Layer 4 of a small transformer language model trained on English Wikipedia (9 layers, counted from 0, width 128).
A neuron's activation on a vector x is SiLU(gate . x) times (in . x), where the dot is the dot product.

Input weights of the MLP neurons that the questions are about. A number n stands for n times 0.0006.
n12 gate: -171 -123 -12 -151 75 -129 146 269 -51 4 -84 -245 203 20 57 69 -41 -117 108 288 8 140 -81 54 -16 15 131 -232 30 -40 12 -37 29 -131 104 -169 263 -176 -136 -20 -54 -8 -29 152 17 -236 99 83 -156 -69 -136 -96 -281 -201 -147 113 -8 -323 -211 69 123 -73 -8 8 -183 -8 -105 111 -137 -83 100 209 -4 -66 -57 -4 179 -4 133 -103 -62 190 -134 -21 -95 52 -158 -222 -351 168 145 4 -183 -120 42 -29 -76 39 155 -4 -44 215 -210 194 273 320 131 -99 192 162 165 -21 -8 -97 -70 -76 88 175 -94 -104 -117 -92 29 121 38 -37 -42 315
n16 gate: 36 143 -114 43 -199 7 -79 35 4 -110 -25 12 30 36 22 44 -187 -112 -301 -117 63 144 202 271 -11 -135 -129 -45 76 -54 -204 0 145 -89 14 -99 128 94 14 -57 181 4 -200 132 115 151 -7 12 -76 158 -176 -15 -117 -11 64 -33 222 -134 -15 98 4 -195 33 -57 34 63 -62 0 -162 141 142 -140 107 44 -84 187 -36 91 140 -11 41 -58 15 302 70 -20 0 -60 145 -125 72 15 -112 197 15 118 110 245 -243 -54 -86 -51 -12 -80 130 -63 103 154 -242 37 267 91 -251 76 125 40 -71 -195 -70 -120 -150 -20 -292 -144 -99 -73 157 143
n31 gate: -171 73 -157 171 180 53 -121 96 -12 173 41 -67 313 208 -290 -34 237 -241 -252 -121 15 -200 -26 -112 0 -199 153 46 -63 0 -127 -156 -228 -141 184 -92 185 168 -67 22 38 49 231 109 -104 150 -89 171 -165 36 -11 47 -137 94 24 4 -49 73 35 8 137 -110 -139 165 202 93 8 119 23 186 -62 15 -77 -127 -87 109 167 -157 -50 100 -175 -137 45 -47 -146 -57 -66 239 -30 -153 -102 -218 74 182 -78 145 134 73 148 -56 145 117 -8 64 77 -23 -83 205 -46 93 -23 165 34 16 -173 -64 51 -132 132 58 -183 78 -234 90 -32 27 187 27
n42 gate: 68 173 173 22 -51 -94 102 -148 -211 -182 -64 -225 116 -144 -4 137 11 -98 -62 49 -139 -208 34 -39 -156 9 -19 31 -119 11 -202 34 -81 -82 -11 140 -121 -16 -116 198 154 -154 -200 122 4 95 134 -37 111 40 289 -20 -4 -98 12 34 -270 -39 130 -198 123 -64 120 -118 88 78 -212 135 -87 244 74 15 135 23 -11 130 145 -146 67 -19 -23 109 269 -385 -104 -33 115 -43 200 -110 4 -207 -156 -8 -94 131 -83 157 58 -48 -60 103 189 155 -62 23 56 8 19 -27 113 -4 19 28 169 -49 395 -141 103 125 -145 70 -156 170 -12 107 105 -165
n65 gate: -94 -250 107 -142 65 -58 57 203 91 176 89 134 24 -98 196 -200 -91 16 157 79 -99 359 90 -216 200 42 -71 -157 -172 189 85 51 -36 -211 58 152 188 134 -43 -332 -120 -50 -191 -46 -72 163 23 97 -4 -33 70 -32 -223 78 102 -137 24 56 -106 -39 -35 -158 0 -126 218 -52 -161 -44 -121 84 145 63 20 -88 -16 -273 39 -64 181 -72 52 -201 -82 48 -132 202 -176 -288 168 -8 -90 119 -229 124 36 -194 -12 -15 -15 -170 135 118 -29 -94 -24 -145 140 392 126 -20 12 102 86 33 -28 70 255 69 -118 -137 113 -192 40 51 74 -106 -65 32
n92 gate: 92 -186 -67 18 -156 59 137 -245 -39 38 77 36 57 162 18 -7 45 55 23 -22 -71 -75 -150 252 -184 -97 82 -15 -58 -94 14 -141 90 -112 33 75 -78 -106 -149 -11 49 -102 95 -323 -180 -50 36 -83 111 20 120 210 159 -11 -80 29 11 237 46 -30 11 -285 -132 218 73 90 -22 -273 197 -219 110 179 101 -90 -93 24 -83 135 -4 -191 102 -86 18 -11 124 170 54 122 272 -73 84 26 106 -4 190 -130 -249 195 -49 -16 87 118 16 11 -19 -72 -150 -63 -145 140 -73 -23 140 -81 56 11 106 205 -64 87 -297 164 -345 66 -150 30 -4 -71
n104 gate: -41 150 68 95 -100 122 -23 47 82 170 18 131 87 37 -78 167 -26 85 0 115 -203 174 -52 -8 -25 -98 15 -114 206 -88 -113 22 228 193 70 144 63 92 -81 62 151 -125 -142 147 -133 -147 36 28 -54 -47 150 -65 -33 -92 204 -52 -108 -137 139 -153 -102 -291 -23 -142 -74 99 -141 90 -166 -308 -4 -109 -57 19 -131 127 -142 57 -20 64 -99 -83 45 -160 95 96 -127 169 300 -58 89 -34 -111 11 242 -124 -58 -57 -199 -106 154 7 200 -33 -4 229 121 79 37 164 -81 235 -30 -144 -83 184 -42 122 -248 57 -46 89 73 229 163 -48 203 240
n109 gate: 29 -33 -55 -57 -241 -69 45 -77 176 38 -145 -149 -112 62 58 117 240 -36 -7 183 167 41 -40 -116 25 9 225 49 -95 104 -75 4 -34 -54 -123 35 -62 -230 101 -147 -115 -249 11 39 -290 -217 111 -102 15 46 -18 -143 -4 7 -34 69 33 -4 141 -29 82 -53 205 -276 34 52 -146 -70 -199 82 117 81 63 52 70 -152 -50 32 88 60 -37 179 -15 273 -242 -86 217 147 -196 19 29 4 37 198 188 7 -72 -95 17 8 -43 -176 -201 109 -235 97 172 0 -158 -38 109 -342 132 23 -44 -239 49 60 92 60 41 28 34 -261 4 -73 86 77
n122 gate: -131 -29 -92 -71 -116 144 -187 126 42 155 190 -84 -74 29 159 -11 147 119 15 247 -324 -96 -177 -163 117 -104 -81 30 -228 53 4 -66 15 -259 -129 -46 147 -112 21 4 11 -108 -143 -171 96 -23 -85 -305 159 4 7 -82 -57 -4 -64 -29 -171 -119 4 175 -21 -32 289 -109 -160 -37 -11 -143 183 -67 191 70 70 -37 142 66 228 31 -60 -89 26 -35 29 4 144 -47 4 11 36 -147 -4 209 -37 -170 -26 -238 140 -119 35 -73 -43 -94 -165 -167 -200 -238 -49 96 -153 164 -11 139 -98 -152 70 169 -11 161 -74 4 -198 -71 15 155 -27 -65 26 -88
n134 gate: -52 120 -60 80 142 -55 31 177 -172 43 -214 -258 133 156 -33 -48 -109 293 -91 108 57 -129 4 23 66 40 327 27 -78 -55 62 11 91 -7 -92 -72 170 138 136 -84 -53 -77 -312 -127 -186 -167 -124 36 -136 126 180 -273 -40 159 -46 100 52 255 19 153 -51 129 -27 0 66 -110 -104 57 96 -110 -8 -71 212 49 -176 28 139 -72 -16 -57 -157 20 -71 -69 -8 -112 182 -73 78 170 -85 -23 -19 49 -246 -143 -170 75 252 32 -183 116 -20 -45 163 -4 -105 79 34 65 144 -39 209 234 110 -55 222 -61 184 199 42 105 -15 151 160 -86 -65 -90
n145 gate: 23 66 -89 -101 0 -68 130 97 48 -247 23 -21 -160 161 141 191 8 19 98 -80 -155 8 -34 -51 -7 -174 -100 -27 96 -162 0 54 148 -157 42 -267 -16 146 -75 49 159 151 -131 8 164 171 -120 144 286 -207 336 -194 -60 -15 -16 195 -176 -336 8 -196 -295 244 -125 111 76 -180 -176 -128 -49 63 -43 -158 -132 -90 -100 262 244 -70 38 105 -153 -98 34 -200 -109 296 56 -67 49 -119 122 39 110 -145 -177 -12 0 18 77 -36 169 -88 -32 23 55 169 -156 -118 -142 -165 163 -60 65 4 19 45 -32 -83 174 31 91 21 8 11 24 -35 43 23
n154 gate: -107 275 100 44 25 -4 -34 -113 61 -4 151 -104 8 -45 -41 -91 -4 29 -13 -124 -50 130 86 71 -250 -212 -79 -38 -4 -389 -40 -153 17 -48 41 -72 57 217 -85 4 301 171 81 35 -109 249 68 67 -9 -118 130 -111 -36 -45 -38 -193 -49 -55 -120 0 -8 -337 202 -60 48 -101 -123 155 -53 -76 -170 71 13 -147 -70 317 85 71 -249 -117 -355 -176 338 122 0 239 -313 -38 -143 -175 74 -117 101 -17 123 -21 17 317 106 35 37 -177 253 -173 189 0 0 70 95 -68 -4 43 148 -189 -242 20 17 0 44 -178 -106 103 -55 131 78 -231 -195 -212
n173 gate: 123 -99 88 28 -67 129 67 88 15 -45 -25 155 -37 -7 -14 152 -292 -25 -11 40 55 73 75 -133 96 194 121 -22 -102 -75 89 123 118 7 -125 211 265 -183 -14 36 173 -79 109 -112 -70 -11 7 -70 -41 283 -7 -149 35 14 -30 170 -170 30 169 -51 -14 -93 177 4 27 4 -217 -169 -86 92 4 208 -176 -184 -15 -85 -202 21 16 66 93 116 -83 93 -107 23 56 150 32 176 212 -271 -286 118 -119 194 19 69 100 142 -4 98 436 -14 -125 41 72 35 -18 -119 43 -113 72 -98 0 -32 201 108 -182 41 19 31 19 86 257 -40 197 -7
n12 in: 67 -119 183 -62 -69 -50 -282 -13 -119 -13 -12 79 -163 -173 231 -17 -13 -88 241 -25 -81 -9 109 99 -66 40 -174 -39 -26 37 58 351 17 -107 -58 -29 188 204 95 -199 -256 -12 -292 -432 -231 4 -74 -50 0 156 -141 74 78 142 -135 206 105 64 -53 38 -91 -165 82 170 229 -90 -181 -60 -133 -241 182 -13 -77 180 -80 -27 -136 -77 -129 236 -121 4 -88 -181 99 14 33 -152 159 175 -184 -115 -52 116 -200 -94 -140 129 -165 -27 54 -202 -187 -302 -133 35 -132 -45 76 -112 4 -149 55 -330 158 -154 -230 -186 -49 -216 43 -87 134 -50 -150 -93 13 -246
n16 in: 16 263 -220 -145 -200 -46 124 102 -155 65 -134 -64 -119 -225 -159 12 16 -205 -91 -74 -16 47 50 91 -224 213 24 -63 -4 34 8 171 71 15 -177 -203 29 168 -73 -130 -59 157 88 -21 -4 202 -144 142 -246 37 138 -28 102 -116 193 178 -4 313 -40 -86 -186 187 56 96 -77 115 128 12 8 -103 -208 -200 -99 20 -129 153 -293 108 81 237 -64 -240 -8 64 -20 -25 -106 56 -66 60 -228 153 215 -99 -44 263 44 41 -11 78 -203 78 -78 -217 -277 111 -61 -16 -23 -231 177 24 -78 178 -169 27 4 -48 113 44 -100 -152 -4 19 -57 -82 -16 106
n31 in: 61 73 123 59 191 207 -102 4 -179 -79 -71 -33 197 299 -57 61 19 -30 70 57 -138 0 -143 46 -107 -158 50 -35 75 78 -182 72 81 92 -90 33 77 -47 22 0 -65 -45 223 20 -120 43 -70 188 -185 160 71 -149 -33 109 -43 -91 223 43 -244 159 192 17 201 196 -79 278 -147 -61 154 228 -296 -367 -85 46 308 73 -41 146 154 -4 43 -36 -83 -54 4 -8 148 23 173 -86 68 0 66 -93 51 65 63 -116 -18 124 153 -87 -92 106 27 -101 51 40 72 43 -60 161 106 -261 -35 -172 -140 -12 33 -210 70 -189 -237 161 59 243 -4 149
n42 in: -37 -116 104 218 -85 -8 55 48 30 -47 203 27 118 181 241 25 245 -376 4 -231 33 -46 -176 -25 -97 196 17 -67 -103 129 69 45 -214 -100 -138 159 271 -131 85 61 -71 89 153 343 -226 103 -88 -53 60 309 199 174 0 -41 213 185 82 -101 -188 -148 104 -133 210 -38 138 76 -33 -100 37 -25 -59 -58 42 92 12 13 60 281 -117 163 -228 232 131 -46 -84 49 -156 123 74 47 168 -37 -215 -180 140 -282 103 -36 161 61 158 21 69 -33 -117 -25 -202 -87 -58 -13 -53 -192 82 103 -100 -33 25 -317 -203 -17 -131 89 42 -73 -211 -4 215 128
n65 in: -45 255 275 56 -75 56 -13 -210 -277 -199 24 80 17 256 12 65 -123 24 -166 -322 -70 -82 32 -116 28 78 94 -195 -161 4 -44 110 -120 119 -105 -51 108 -168 -184 52 -50 -181 278 0 -50 -414 40 57 -139 -129 140 143 -4 32 8 -57 16 25 220 -81 171 45 50 -114 -94 0 382 74 105 83 -117 176 25 50 -253 65 -12 39 103 12 142 -126 57 -117 393 -100 111 122 198 76 -113 99 108 75 50 53 17 -187 112 -13 48 20 103 73 37 -67 30 -160 -53 184 52 160 -207 166 -95 -229 25 -184 -157 100 -105 238 -13 133 255 57 -175 -12
n92 in: -106 -34 -179 -67 -35 -82 -335 -52 59 -12 187 4 193 4 214 11 152 -117 -209 -19 34 103 -22 27 22 -77 103 -85 -67 -330 226 -72 54 -30 -7 0 -36 -74 -119 100 88 22 63 -178 -223 16 89 0 -71 120 -11 58 314 127 -12 23 -113 108 -283 -91 15 -135 -39 23 51 -31 -211 -172 116 -243 -8 -19 50 12 -227 -56 -33 7 25 -388 -19 -8 -23 39 -81 -227 -166 -258 -90 -59 -64 95 -58 177 0 -4 161 243 83 -280 115 -223 8 49 -35 89 -16 168 4 -264 116 63 -15 110 -88 -19 -82 -136 -11 -58 -105 -168 -31 7 162 148 163 19
n104 in: 159 137 31 -49 -280 54 28 82 33 -125 -65 158 -166 93 -93 -105 145 343 -274 252 165 24 -154 210 0 -153 -137 119 61 4 -11 109 474 -38 -19 26 78 -148 61 0 -20 -92 -164 8 0 121 83 63 89 107 -149 -24 -68 38 88 -46 78 -47 -129 -47 159 -56 194 -321 -8 40 62 71 42 71 12 -35 43 -138 0 21 125 71 34 -71 83 -161 -170 -131 -126 92 8 -28 46 4 -131 -12 -28 55 60 63 52 67 392 -222 183 50 205 135 -59 235 -4 -29 -191 123 4 -117 116 -41 12 73 88 -44 240 199 104 50 -239 58 -16 249 72 188
n109 in: -76 185 -4 -78 115 39 -7 19 109 -41 -28 -12 99 -22 172 -72 -116 -14 -180 -97 164 -44 121 -176 -7 -159 -243 -11 38 110 46 119 121 56 -221 31 -4 11 78 7 -190 185 78 -4 278 -56 7 -132 15 -202 75 -82 228 100 -11 -230 32 195 -56 115 -158 133 -85 67 -309 -84 -198 164 -36 -103 -174 -123 55 -7 105 31 -222 145 -12 -168 232 65 -29 -258 22 -8 -70 7 61 -146 -18 -189 100 0 -178 15 -37 38 55 -11 32 -273 110 -14 -48 -96 113 172 -18 -4 32 -41 -86 -210 128 353 -41 -115 -73 -126 11 -133 70 68 -11 -50 -155 -22
n122 in: 315 -8 -233 34 127 27 182 146 -76 -80 0 -198 -35 130 -57 138 -27 -53 -173 35 93 -4 -72 16 -26 55 116 55 -128 124 -94 -19 -12 -199 4 -11 82 -115 -261 159 -281 -42 -314 -29 -172 36 128 240 -116 -45 -129 16 244 148 354 65 -50 35 -16 -8 -68 -43 -16 -4 20 8 126 -159 -27 39 -4 31 -47 105 23 -119 -203 92 202 -187 -142 20 -245 141 -164 -103 165 91 -198 -28 103 -167 -142 149 -115 78 267 7 -154 -110 42 35 57 -31 59 20 -349 228 170 -138 -57 191 -154 -200 23 -76 134 -12 19 -138 -115 -100 -95 -145 12 -73 -47 8
n134 in: -123 193 -136 4 -205 -102 8 71 117 145 318 139 8 8 -198 -131 -132 130 -45 95 -32 157 -67 162 -140 33 -120 -73 261 -31 -308 139 -8 -23 59 69 -110 176 -98 -125 -81 239 -37 47 162 305 -167 -201 384 -97 -117 -25 -62 79 -74 8 12 -24 21 -143 -128 -111 89 16 -100 211 147 -60 71 0 -37 -124 133 -210 -211 4 -35 -111 65 0 24 -4 107 89 -81 251 166 41 130 58 47 157 -134 -178 -16 56 -223 -69 -140 -361 -62 107 63 -95 -239 -220 145 -105 -60 -53 -130 -198 -115 -100 157 -173 -53 33 -8 127 135 -82 -4 16 71 -266 110 24
n145 in: 174 128 0 195 -63 29 284 -76 -213 38 54 -111 -26 159 -54 51 -186 43 -74 -134 -44 81 108 37 64 -203 33 -240 83 82 -124 -84 -11 -180 97 4 -146 -19 57 89 44 283 266 -58 111 79 -159 140 135 -226 18 -22 -64 -75 -210 246 -232 -59 -90 25 -4 -117 33 180 -129 237 -33 -7 -47 -104 -82 -88 -151 -66 102 120 21 45 226 166 -130 -108 188 78 48 140 -106 123 -148 23 61 -40 30 -11 -82 11 26 -83 10 -69 -167 -181 92 14 151 182 64 -100 58 -152 43 -79 -167 117 -143 151 -19 97 137 168 164 291 89 54 15 25 123 117
n154 in: 197 4 -367 -170 187 4 -8 8 182 279 -94 -100 85 118 -47 -146 147 188 214 28 128 -52 176 -80 12 -160 36 -40 202 -31 0 -79 121 -19 -156 -92 21 81 -81 213 -56 -168 -8 -67 161 -57 15 -149 57 79 -140 195 127 145 86 146 51 249 156 -59 39 -84 -85 37 -91 -68 -213 28 137 -185 114 -48 164 -100 -28 -270 -228 129 78 -169 -44 286 240 295 -193 110 46 -143 -177 -282 -86 -68 53 149 -8 52 127 -45 143 -100 -50 55 146 106 28 117 -29 42 -40 -190 102 20 20 70 308 -199 -138 -57 149 -24 -81 -120 -28 -31 -95 63 126 -171
n173 in: 34 41 -139 33 119 -26 -31 -153 -133 224 -22 163 -239 112 130 -78 199 -22 -19 -179 60 125 111 91 -91 -235 -60 15 -78 -62 -157 -183 42 120 55 -162 -79 130 172 51 -272 154 -19 123 -30 -174 -120 144 -116 -118 -180 157 18 -26 -58 -137 -123 -106 39 52 44 37 -34 104 16 194 -37 234 66 8 -191 -79 257 -64 146 12 -120 -86 184 231 30 51 -22 -80 83 24 -29 65 115 -150 0 207 30 -30 31 -94 162 -86 89 -256 -165 112 -79 96 220 168 43 4 314 69 -114 178 -283 -12 11 144 -111 -99 94 195 92 20 -149 -52 -47 -145 -199 49

Each question shows a token from some text and the vector x that enters the MLP there. A number n stands for n times 0.0083.

" Christianity": 11 26 136 -61 -27 102 -6 136 204 -131 94 162 -23 97 -49 -4 18 56 -111 165 -119 96 17 -148 -6 258 54 -60 57 113 33 -21 -68 60 42 -100 -23 1 -2 117 -118 -86 -33 -6 -190 -107 -28 -97 21 -107 -154 4 33 -42 -80 -194 26 -50 33 -21 96 170 -108 -30 106 179 -134 -25 51 162 -15 -1 107 -20 -36 68 69 158 -8 -110 152 44 86 121 -103 -208 -21 28 52 127 20 64 34 -56 68 41 -178 -78 -43 49 48 11 -88 113 73 184 -203 -168 28 -132 -50 91 -83 4 27 152 -11 -34 -9 45 39 110 42 -37 -54 85 -111 39
Which three neurons fire most, strongest first? n16, n154, n145

" of": -61 21 -50 -31 -64 46 139 -34 20 -71 39 186 -85 -97 10 -8 6 69 -173 115 25 -32 -53 -77 137 172 -163 -275 39 140 84 -59 75 132 4 -1 -40 138 39 -95 120 14 -122 -53 -94 -36 174 -93 -136 -62 -22 55 -100 -94 -49 101 -48 -55 -71 92 27 203 124 -22 111 150 7 61 157 15 -80 11 116 -168 194 175 -65 61 -41 135 -3 53 87 211 -57 13 -75 -42 -101 128 -55 -9 2 -78 -164 53 61 79 15 -216 -132 -75 -177 -51 67 -76 -138 -3 -16 -63 -50 58 -166 -53 -56 85 76 -110 -70 -52 -137 81 91 -156 -96 -130 -31 19
Which three neurons fire most, strongest first? n16, n31, n92

" the": 54 -7 -1 34 57 -60 40 85 116 3 -67 99 -15 -40 2 73 -36 122 8 46 -41 50 -125 5 -129 303 -49 -106 102 48 40 20 13 -2 -35 -143 32 -29 -17 4 36 -57 -89 -14 -66 -9 -38 -31 -121 -18 -18 -38 43 -103 111 33 -36 50 -6 -77 13 20 84 -71 51 278 101 156 31 -45 -29 -32 -144 -99 -32 337 -51 -49 0 60 -43 -5 76 363 -31 -121 -2 -53 25 0 82 -17 38 -56 -74 24 34 -33 -65 -134 -89 -79 -113 -48 4 -46 -7 -148 -10 54 47 -3 -53 -19 176 57 -49 -108 -33 -75 -20 127 -102 -6 118 -21 -100 -18
Which neuron fires most, and how strongly? n16, at about 1.2

"8": -38 -85 112 -203 42 -81 -77 86 160 -97 55 102 33 113 -1 -64 -18 205 -204 11 50 -27 1 -21 19 199 -89 55 -184 -31 52 -39 -17 54 131 -28 -109 -73 19 -19 -157 -44 -80 -1 -156 5 -26 -11 -17 -100 -54 151 -34 83 115 49 32 -1 -56 137 22 91 -71 -70 -27 36 -13 58 -42 13 -107 -25 -23 -134 7 111 13 -43 -34 -118 58 -119 108 207 -85 -23 33 79 115 186 -36 -54 -131 82 106 151 -81 37 -40 39 54 252 -4 48 58 -140 -52 -6 -26 -117 74 159 117 65 -85 -55 168 -153 95 -5 150 34 235 133 -230 167 -103 -134
Which neuron fires most, and how strongly? n65, at about 0.38

"age": 74 -64 25 28 -60 29 -60 -56 136 42 55 172 45 -138 -143 77 -91 27 -149 102 128 -7 -3 -11 49 197 194 -144 58 168 91 -172 -82 76 69 -43 -127 14 -122 -114 63 110 0 -73 -58 -180 -137 -59 104 81 -200 -83 132 -6 109 -2 84 -114 15 52 -49 215 -42 14 -11 220 -170 40 52 130 8 24 74 -24 37 91 -4 139 -78 -67 40 16 253 238 20 24 -64 42 95 41 -84 -30 34 36 41 50 120 31 -116 25 64 -14 -24 -26 91 95 61 -12 55 73 8 66 -66 -94 -65 -19 59 21 60 -62 29 161 176 75 -7 53 -237 -93
The neuron with the highest activation: n42

" came": 196 -3 135 -46 -2 -119 -18 210 51 83 168 43 45 -12 -131 78 87 -41 125 30 -81 52 94 12 269 96 -67 -46 124 -16 -18 -136 -105 -25 -92 -103 -123 -22 -118 173 -173 -92 -107 59 65 -75 -65 112 -91 53 -76 11 163 19 120 -120 -102 51 58 92 217 167 -49 58 7 14 45 -138 165 71 -133 72 97 -45 75 47 51 -66 -200 -22 59 47 238 194 90 -22 35 -56 -37 -51 111 226 -48 13 -44 28 -55 -52 -81 -136 59 -27 -72 -61 7 80 -228 -181 -152 -41 -149 10 57 -90 10 38 -129 13 -145 -109 9 93 132 -39 -74 211 -101 -160
Which three neurons fire most, strongest first? n122, n104, n16

" and": 36 37 109 38 17 -103 167 118 100 102 -59 120 82 1 54 69 87 42 42 10 -85 13 17 127 206 187 -119 -13 -51 89 155 2 34 -16 -18 -59 -16 156 -59 9 -6 125 -11 46 -98 -16 79 -15 134 -64 -74 -26 32 40 36 106 34 125 57 132 -40 50 9 18 121 110 -140 127 -21 -79 42 89 -113 -57 -57 345 -36 -55 -13 -74 -78 -105 194 75 131 -183 104 17 -22 29 110 158 -34 -9 -79 227 62 106 -102 -36 92 194 -167 30 78 22 3 -152 50 54 11 -33 -42 -29 -14 -101 38 -162 -61 -26 -52 238 -23 36 21 182 -24 -6
The neuron with the highest activation: n109

"ull": -78 31 39 -18 165 -70 -49 -15 131 -60 -9 58 47 19 115 165 30 -154 -123 70 -54 -7 49 49 -125 230 106 95 28 65 -76 -132 120 66 4 -98 -148 -88 -16 80 12 92 -135 -9 126 -96 61 -84 33 -31 -133 61 67 -66 9 125 51 42 -62 20 -25 99 12 -222 -60 212 -69 19 -13 91 -57 -14 -110 26 130 -43 -13 116 -185 48 40 -19 252 55 -129 -41 25 5 129 76 -123 -30 -8 121 -25 8 275 -42 34 -116 168 -110 -126 -34 -35 151 -68 -29 66 -178 -58 164 -8 -25 -60 -63 48 -87 120 23 227 56 101 -187 -104 129 -21 -72
The neuron with the highest activation: n134

" Christmas": -53 -63 80 47 -86 -42 66 82 118 -52 -60 170 10 -25 11 -48 28 -39 -224 244 80 -55 58 44 162 211 -99 -48 32 104 32 -122 -45 73 109 -125 -4 -11 -180 -31 24 -80 -143 -89 -106 -29 -63 -267 51 -48 -169 -66 87 -33 126 -154 -54 172 8 -67 -38 114 4 -78 3 228 -91 -28 26 107 -125 -12 116 -25 123 106 103 149 -41 -8 67 20 113 78 -9 -66 -228 -78 84 31 159 113 13 -63 18 -108 -102 0 43 0 51 85 -52 39 41 71 -83 -7 -34 -154 -73 149 59 -86 149 39 -12 -65 -55 110 102 74 14 -129 -78 92 -122 -42
Which three neurons fire most, strongest first? n145, n31, n12

" lawyer": 49 71 147 0 -22 116 -87 71 36 -17 170 150 105 -21 134 -31 -15 68 -18 129 -114 -43 61 -65 31 169 56 -18 -12 -2 74 -69 27 44 -60 -28 -64 -29 -43 -38 -192 -201 23 -112 -16 -23 30 -180 100 65 -116 155 128 -37 -33 -35 -32 61 -3 -86 -105 145 69 16 114 218 -190 70 29 68 -94 -3 205 -65 -22 40 70 169 12 -144 111 -32 238 169 28 -92 -166 46 76 -122 135 -99 47 -42 42 37 -62 -161 -18 -99 49 36 -91 -65 -39 187 78 -60 -27 -25 -135 -33 50 -52 -56 199 23 -58 100 -128 151 189 147 -114 -71 1 -173 19
Which three neurons fire most, strongest first? n109, n16, n92

" from": -71 -74 35 39 -30 -157 5 191 99 15 -37 205 4 85 -50 -84 35 26 -84 22 6 -25 -52 27 185 192 -115 -85 24 72 119 -32 54 -19 41 -32 -52 19 19 -105 -13 30 -184 -61 -3 -44 117 22 -275 46 -18 26 -15 -168 -23 107 117 -83 27 130 19 135 -122 33 -32 84 -32 -27 66 110 2 131 83 -114 38 207 25 59 83 123 3 84 180 309 -224 96 -13 80 20 9 8 167 39 69 79 211 33 42 24 -51 -11 45 -190 -19 29 57 -98 -25 -26 -37 -49 6 -72 -33 -29 95 5 -136 -48 -215 30 210 -52 -94 -137 10 47 -20
The neuron with the highest activation: n16

" Ann": -32 -70 84 -68 54 -7 -6 102 20 -189 -76 195 63 -54 124 9 35 -196 -153 159 -96 118 16 -87 -27 195 59 -23 121 41 -26 -68 -35 96 -17 -114 -42 74 24 -90 -127 -3 -74 -9 -56 46 -3 -198 55 -81 -184 -44 31 26 64 39 -144 85 -43 -72 -37 86 95 -142 28 139 19 -35 80 210 15 56 -7 -37 11 -59 59 71 -73 -68 46 -17 183 38 -71 -128 -115 48 120 56 138 38 -58 -45 21 -81 -234 -74 21 -220 57 22 -65 26 153 186 -104 -94 137 -77 -172 -66 -132 35 112 -64 211 -257 117 -42 166 63 11 -35 33 51 3 18
Which two neurons fire most, strongest first? n42, n154

"The": 25 107 28 58 47 -67 2 139 149 20 -32 113 -12 -89 7 30 34 105 -63 69 -95 -49 -111 76 -50 277 -93 -121 81 83 -29 59 67 31 -56 -109 -26 95 -91 -78 -33 -43 -112 -35 -98 -40 -61 -60 -169 -46 -43 -32 44 -96 108 -33 5 10 5 -2 22 10 55 -96 -17 270 -7 127 37 57 -4 -63 -14 -138 -97 267 -70 -96 -123 -24 -80 46 147 255 12 -82 -36 -60 -15 -47 154 -14 -2 51 -202 61 -32 -2 1 -110 -178 -189 -97 52 61 -69 -85 -72 14 25 42 -45 -65 -19 146 114 -92 -98 15 -161 -74 112 -91 -62 125 -58 -90 -1
Which two neurons fire most, strongest first? n16, n134

"3": -162 185 -17 -21 -105 70 -62 22 109 64 119 60 -139 -67 -61 147 -269 18 -89 -30 -60 -75 90 -58 126 122 -20 126 54 6 127 -33 134 260 48 -82 -124 -131 -149 -242 -36 -204 -134 -139 -145 -1 90 38 -148 -197 -10 113 49 17 87 -226 -117 92 -1 134 95 127 91 113 14 35 -112 -16 87 181 -104 72 -97 -87 -45 15 17 25 -46 89 196 -32 72 20 52 -79 -78 -179 -18 132 16 2 5 94 -63 -72 151 11 -113 -35 -107 118 -39 65 16 -210 -46 -161 -3 -30 9 -26 100 -183 -72 -27 85 -54 40 14 21 22 60 182 -77 -42 -64 -170
Which three neurons fire most, strongest first? n145, n65, n42

"\n": -1 -91 38 -21 73 71 108 257 78 92 5 135 83 13 40 34 -143 86 -189 7 14 37 -34 72 -11 232 -3 15 -121 -7 55 88 64 62 -211 -65 42 188 -13 -57 -30 -90 -13 -63 -190 79 106 -166 -124 61 39 -64 -35 -96 200 -108 -48 12 -111 -14 29 146 145 3 185 88 -113 -60 44 -35 129 -50 -63 -111 -54 -12 -183 -118 -139 -15 12 144 169 133 31 -96 -15 -20 -58 -57 199 -17 -29 212 -37 37 -144 101 -98 95 -83 112 -116 35 25 43 -115 -13 9 38 41 -87 108 -78 -4 49 -144 -102 -94 -100 17 134 47 -13 -27 146 -5 27
Which neuron fires most, and how strongly? n145, at about 0.41

" born": 83 -22 82 -3 68 -34 17 107 165 39 133 203 65 57 -232 -19 53 -12 -79 80 88 -23 118 174 192 37 -23 -116 100 61 129 46 -96 -9 -86 -63 -118 140 -64 1 -97 -115 -80 40 -27 159 50 -20 -51 -197 20 -60 79 -148 14 -64 -58 96 94 25 17 -33 128 -158 -99 148 -72 -158 17 -5 -78 111 184 -143 3 154 31 16 -16 -94 174 75 120 239 -48 39 -49 -36 62 -26 83 168 75 60 -49 108 -58 -105 -105 10 -122 -129 0 -7 -91 209 -162 -18 -60 -164 48 -16 181 -131 -64 42 -97 14 -56 -57 -11 219 120 62 -75 53 -7 -176
Which neuron fires most, and how strongly? n154, at about 0.7

" important": 2 -17 79 59 72 -42 87 2 -15 162 37 157 -51 70 -54 46 66 216 62 8 -168 20 146 -60 142 172 117 29 -27 14 41 24 9 -35 -26 -80 12 113 8 63 -86 -45 -95 -23 -108 -156 56 -32 61 -152 34 -71 156 -37 -78 -37 49 58 128 32 94 128 65 -36 -18 293 -143 -1 33 71 50 -67 -69 -68 -62 73 -27 54 -77 -70 126 81 180 279 -52 -62 -43 45 176 -80 83 52 199 -24 -27 -17 261 -14 51 -81 113 -114 13 99 34 152 -72 -70 46 -41 -51 118 129 -172 -84 -7 38 -23 90 -118 -16 167 140 26 33 29 -25 -114
The neuron with the highest activation: n154

"lam": -68 111 76 -66 179 192 -110 76 -7 -230 -56 79 -103 65 96 70 4 -106 -199 74 -222 34 91 -98 -44 169 -43 76 120 60 -8 -15 -17 -143 40 -58 -155 183 5 74 166 51 -26 -223 -15 -15 60 -67 24 -57 29 31 -10 -52 62 108 -91 29 22 14 14 91 95 -67 -49 89 6 -25 -99 64 44 42 -191 4 -140 -39 -133 -46 -34 2 -32 -12 162 244 -9 -116 -58 140 116 -16 28 -250 78 98 -11 33 0 -107 -17 -97 10 -11 -26 52 -68 87 -143 14 160 -158 -24 154 -174 25 52 -126 106 -103 149 118 273 153 80 -8 -87 88 -91 31
The neuron with the highest activation: n145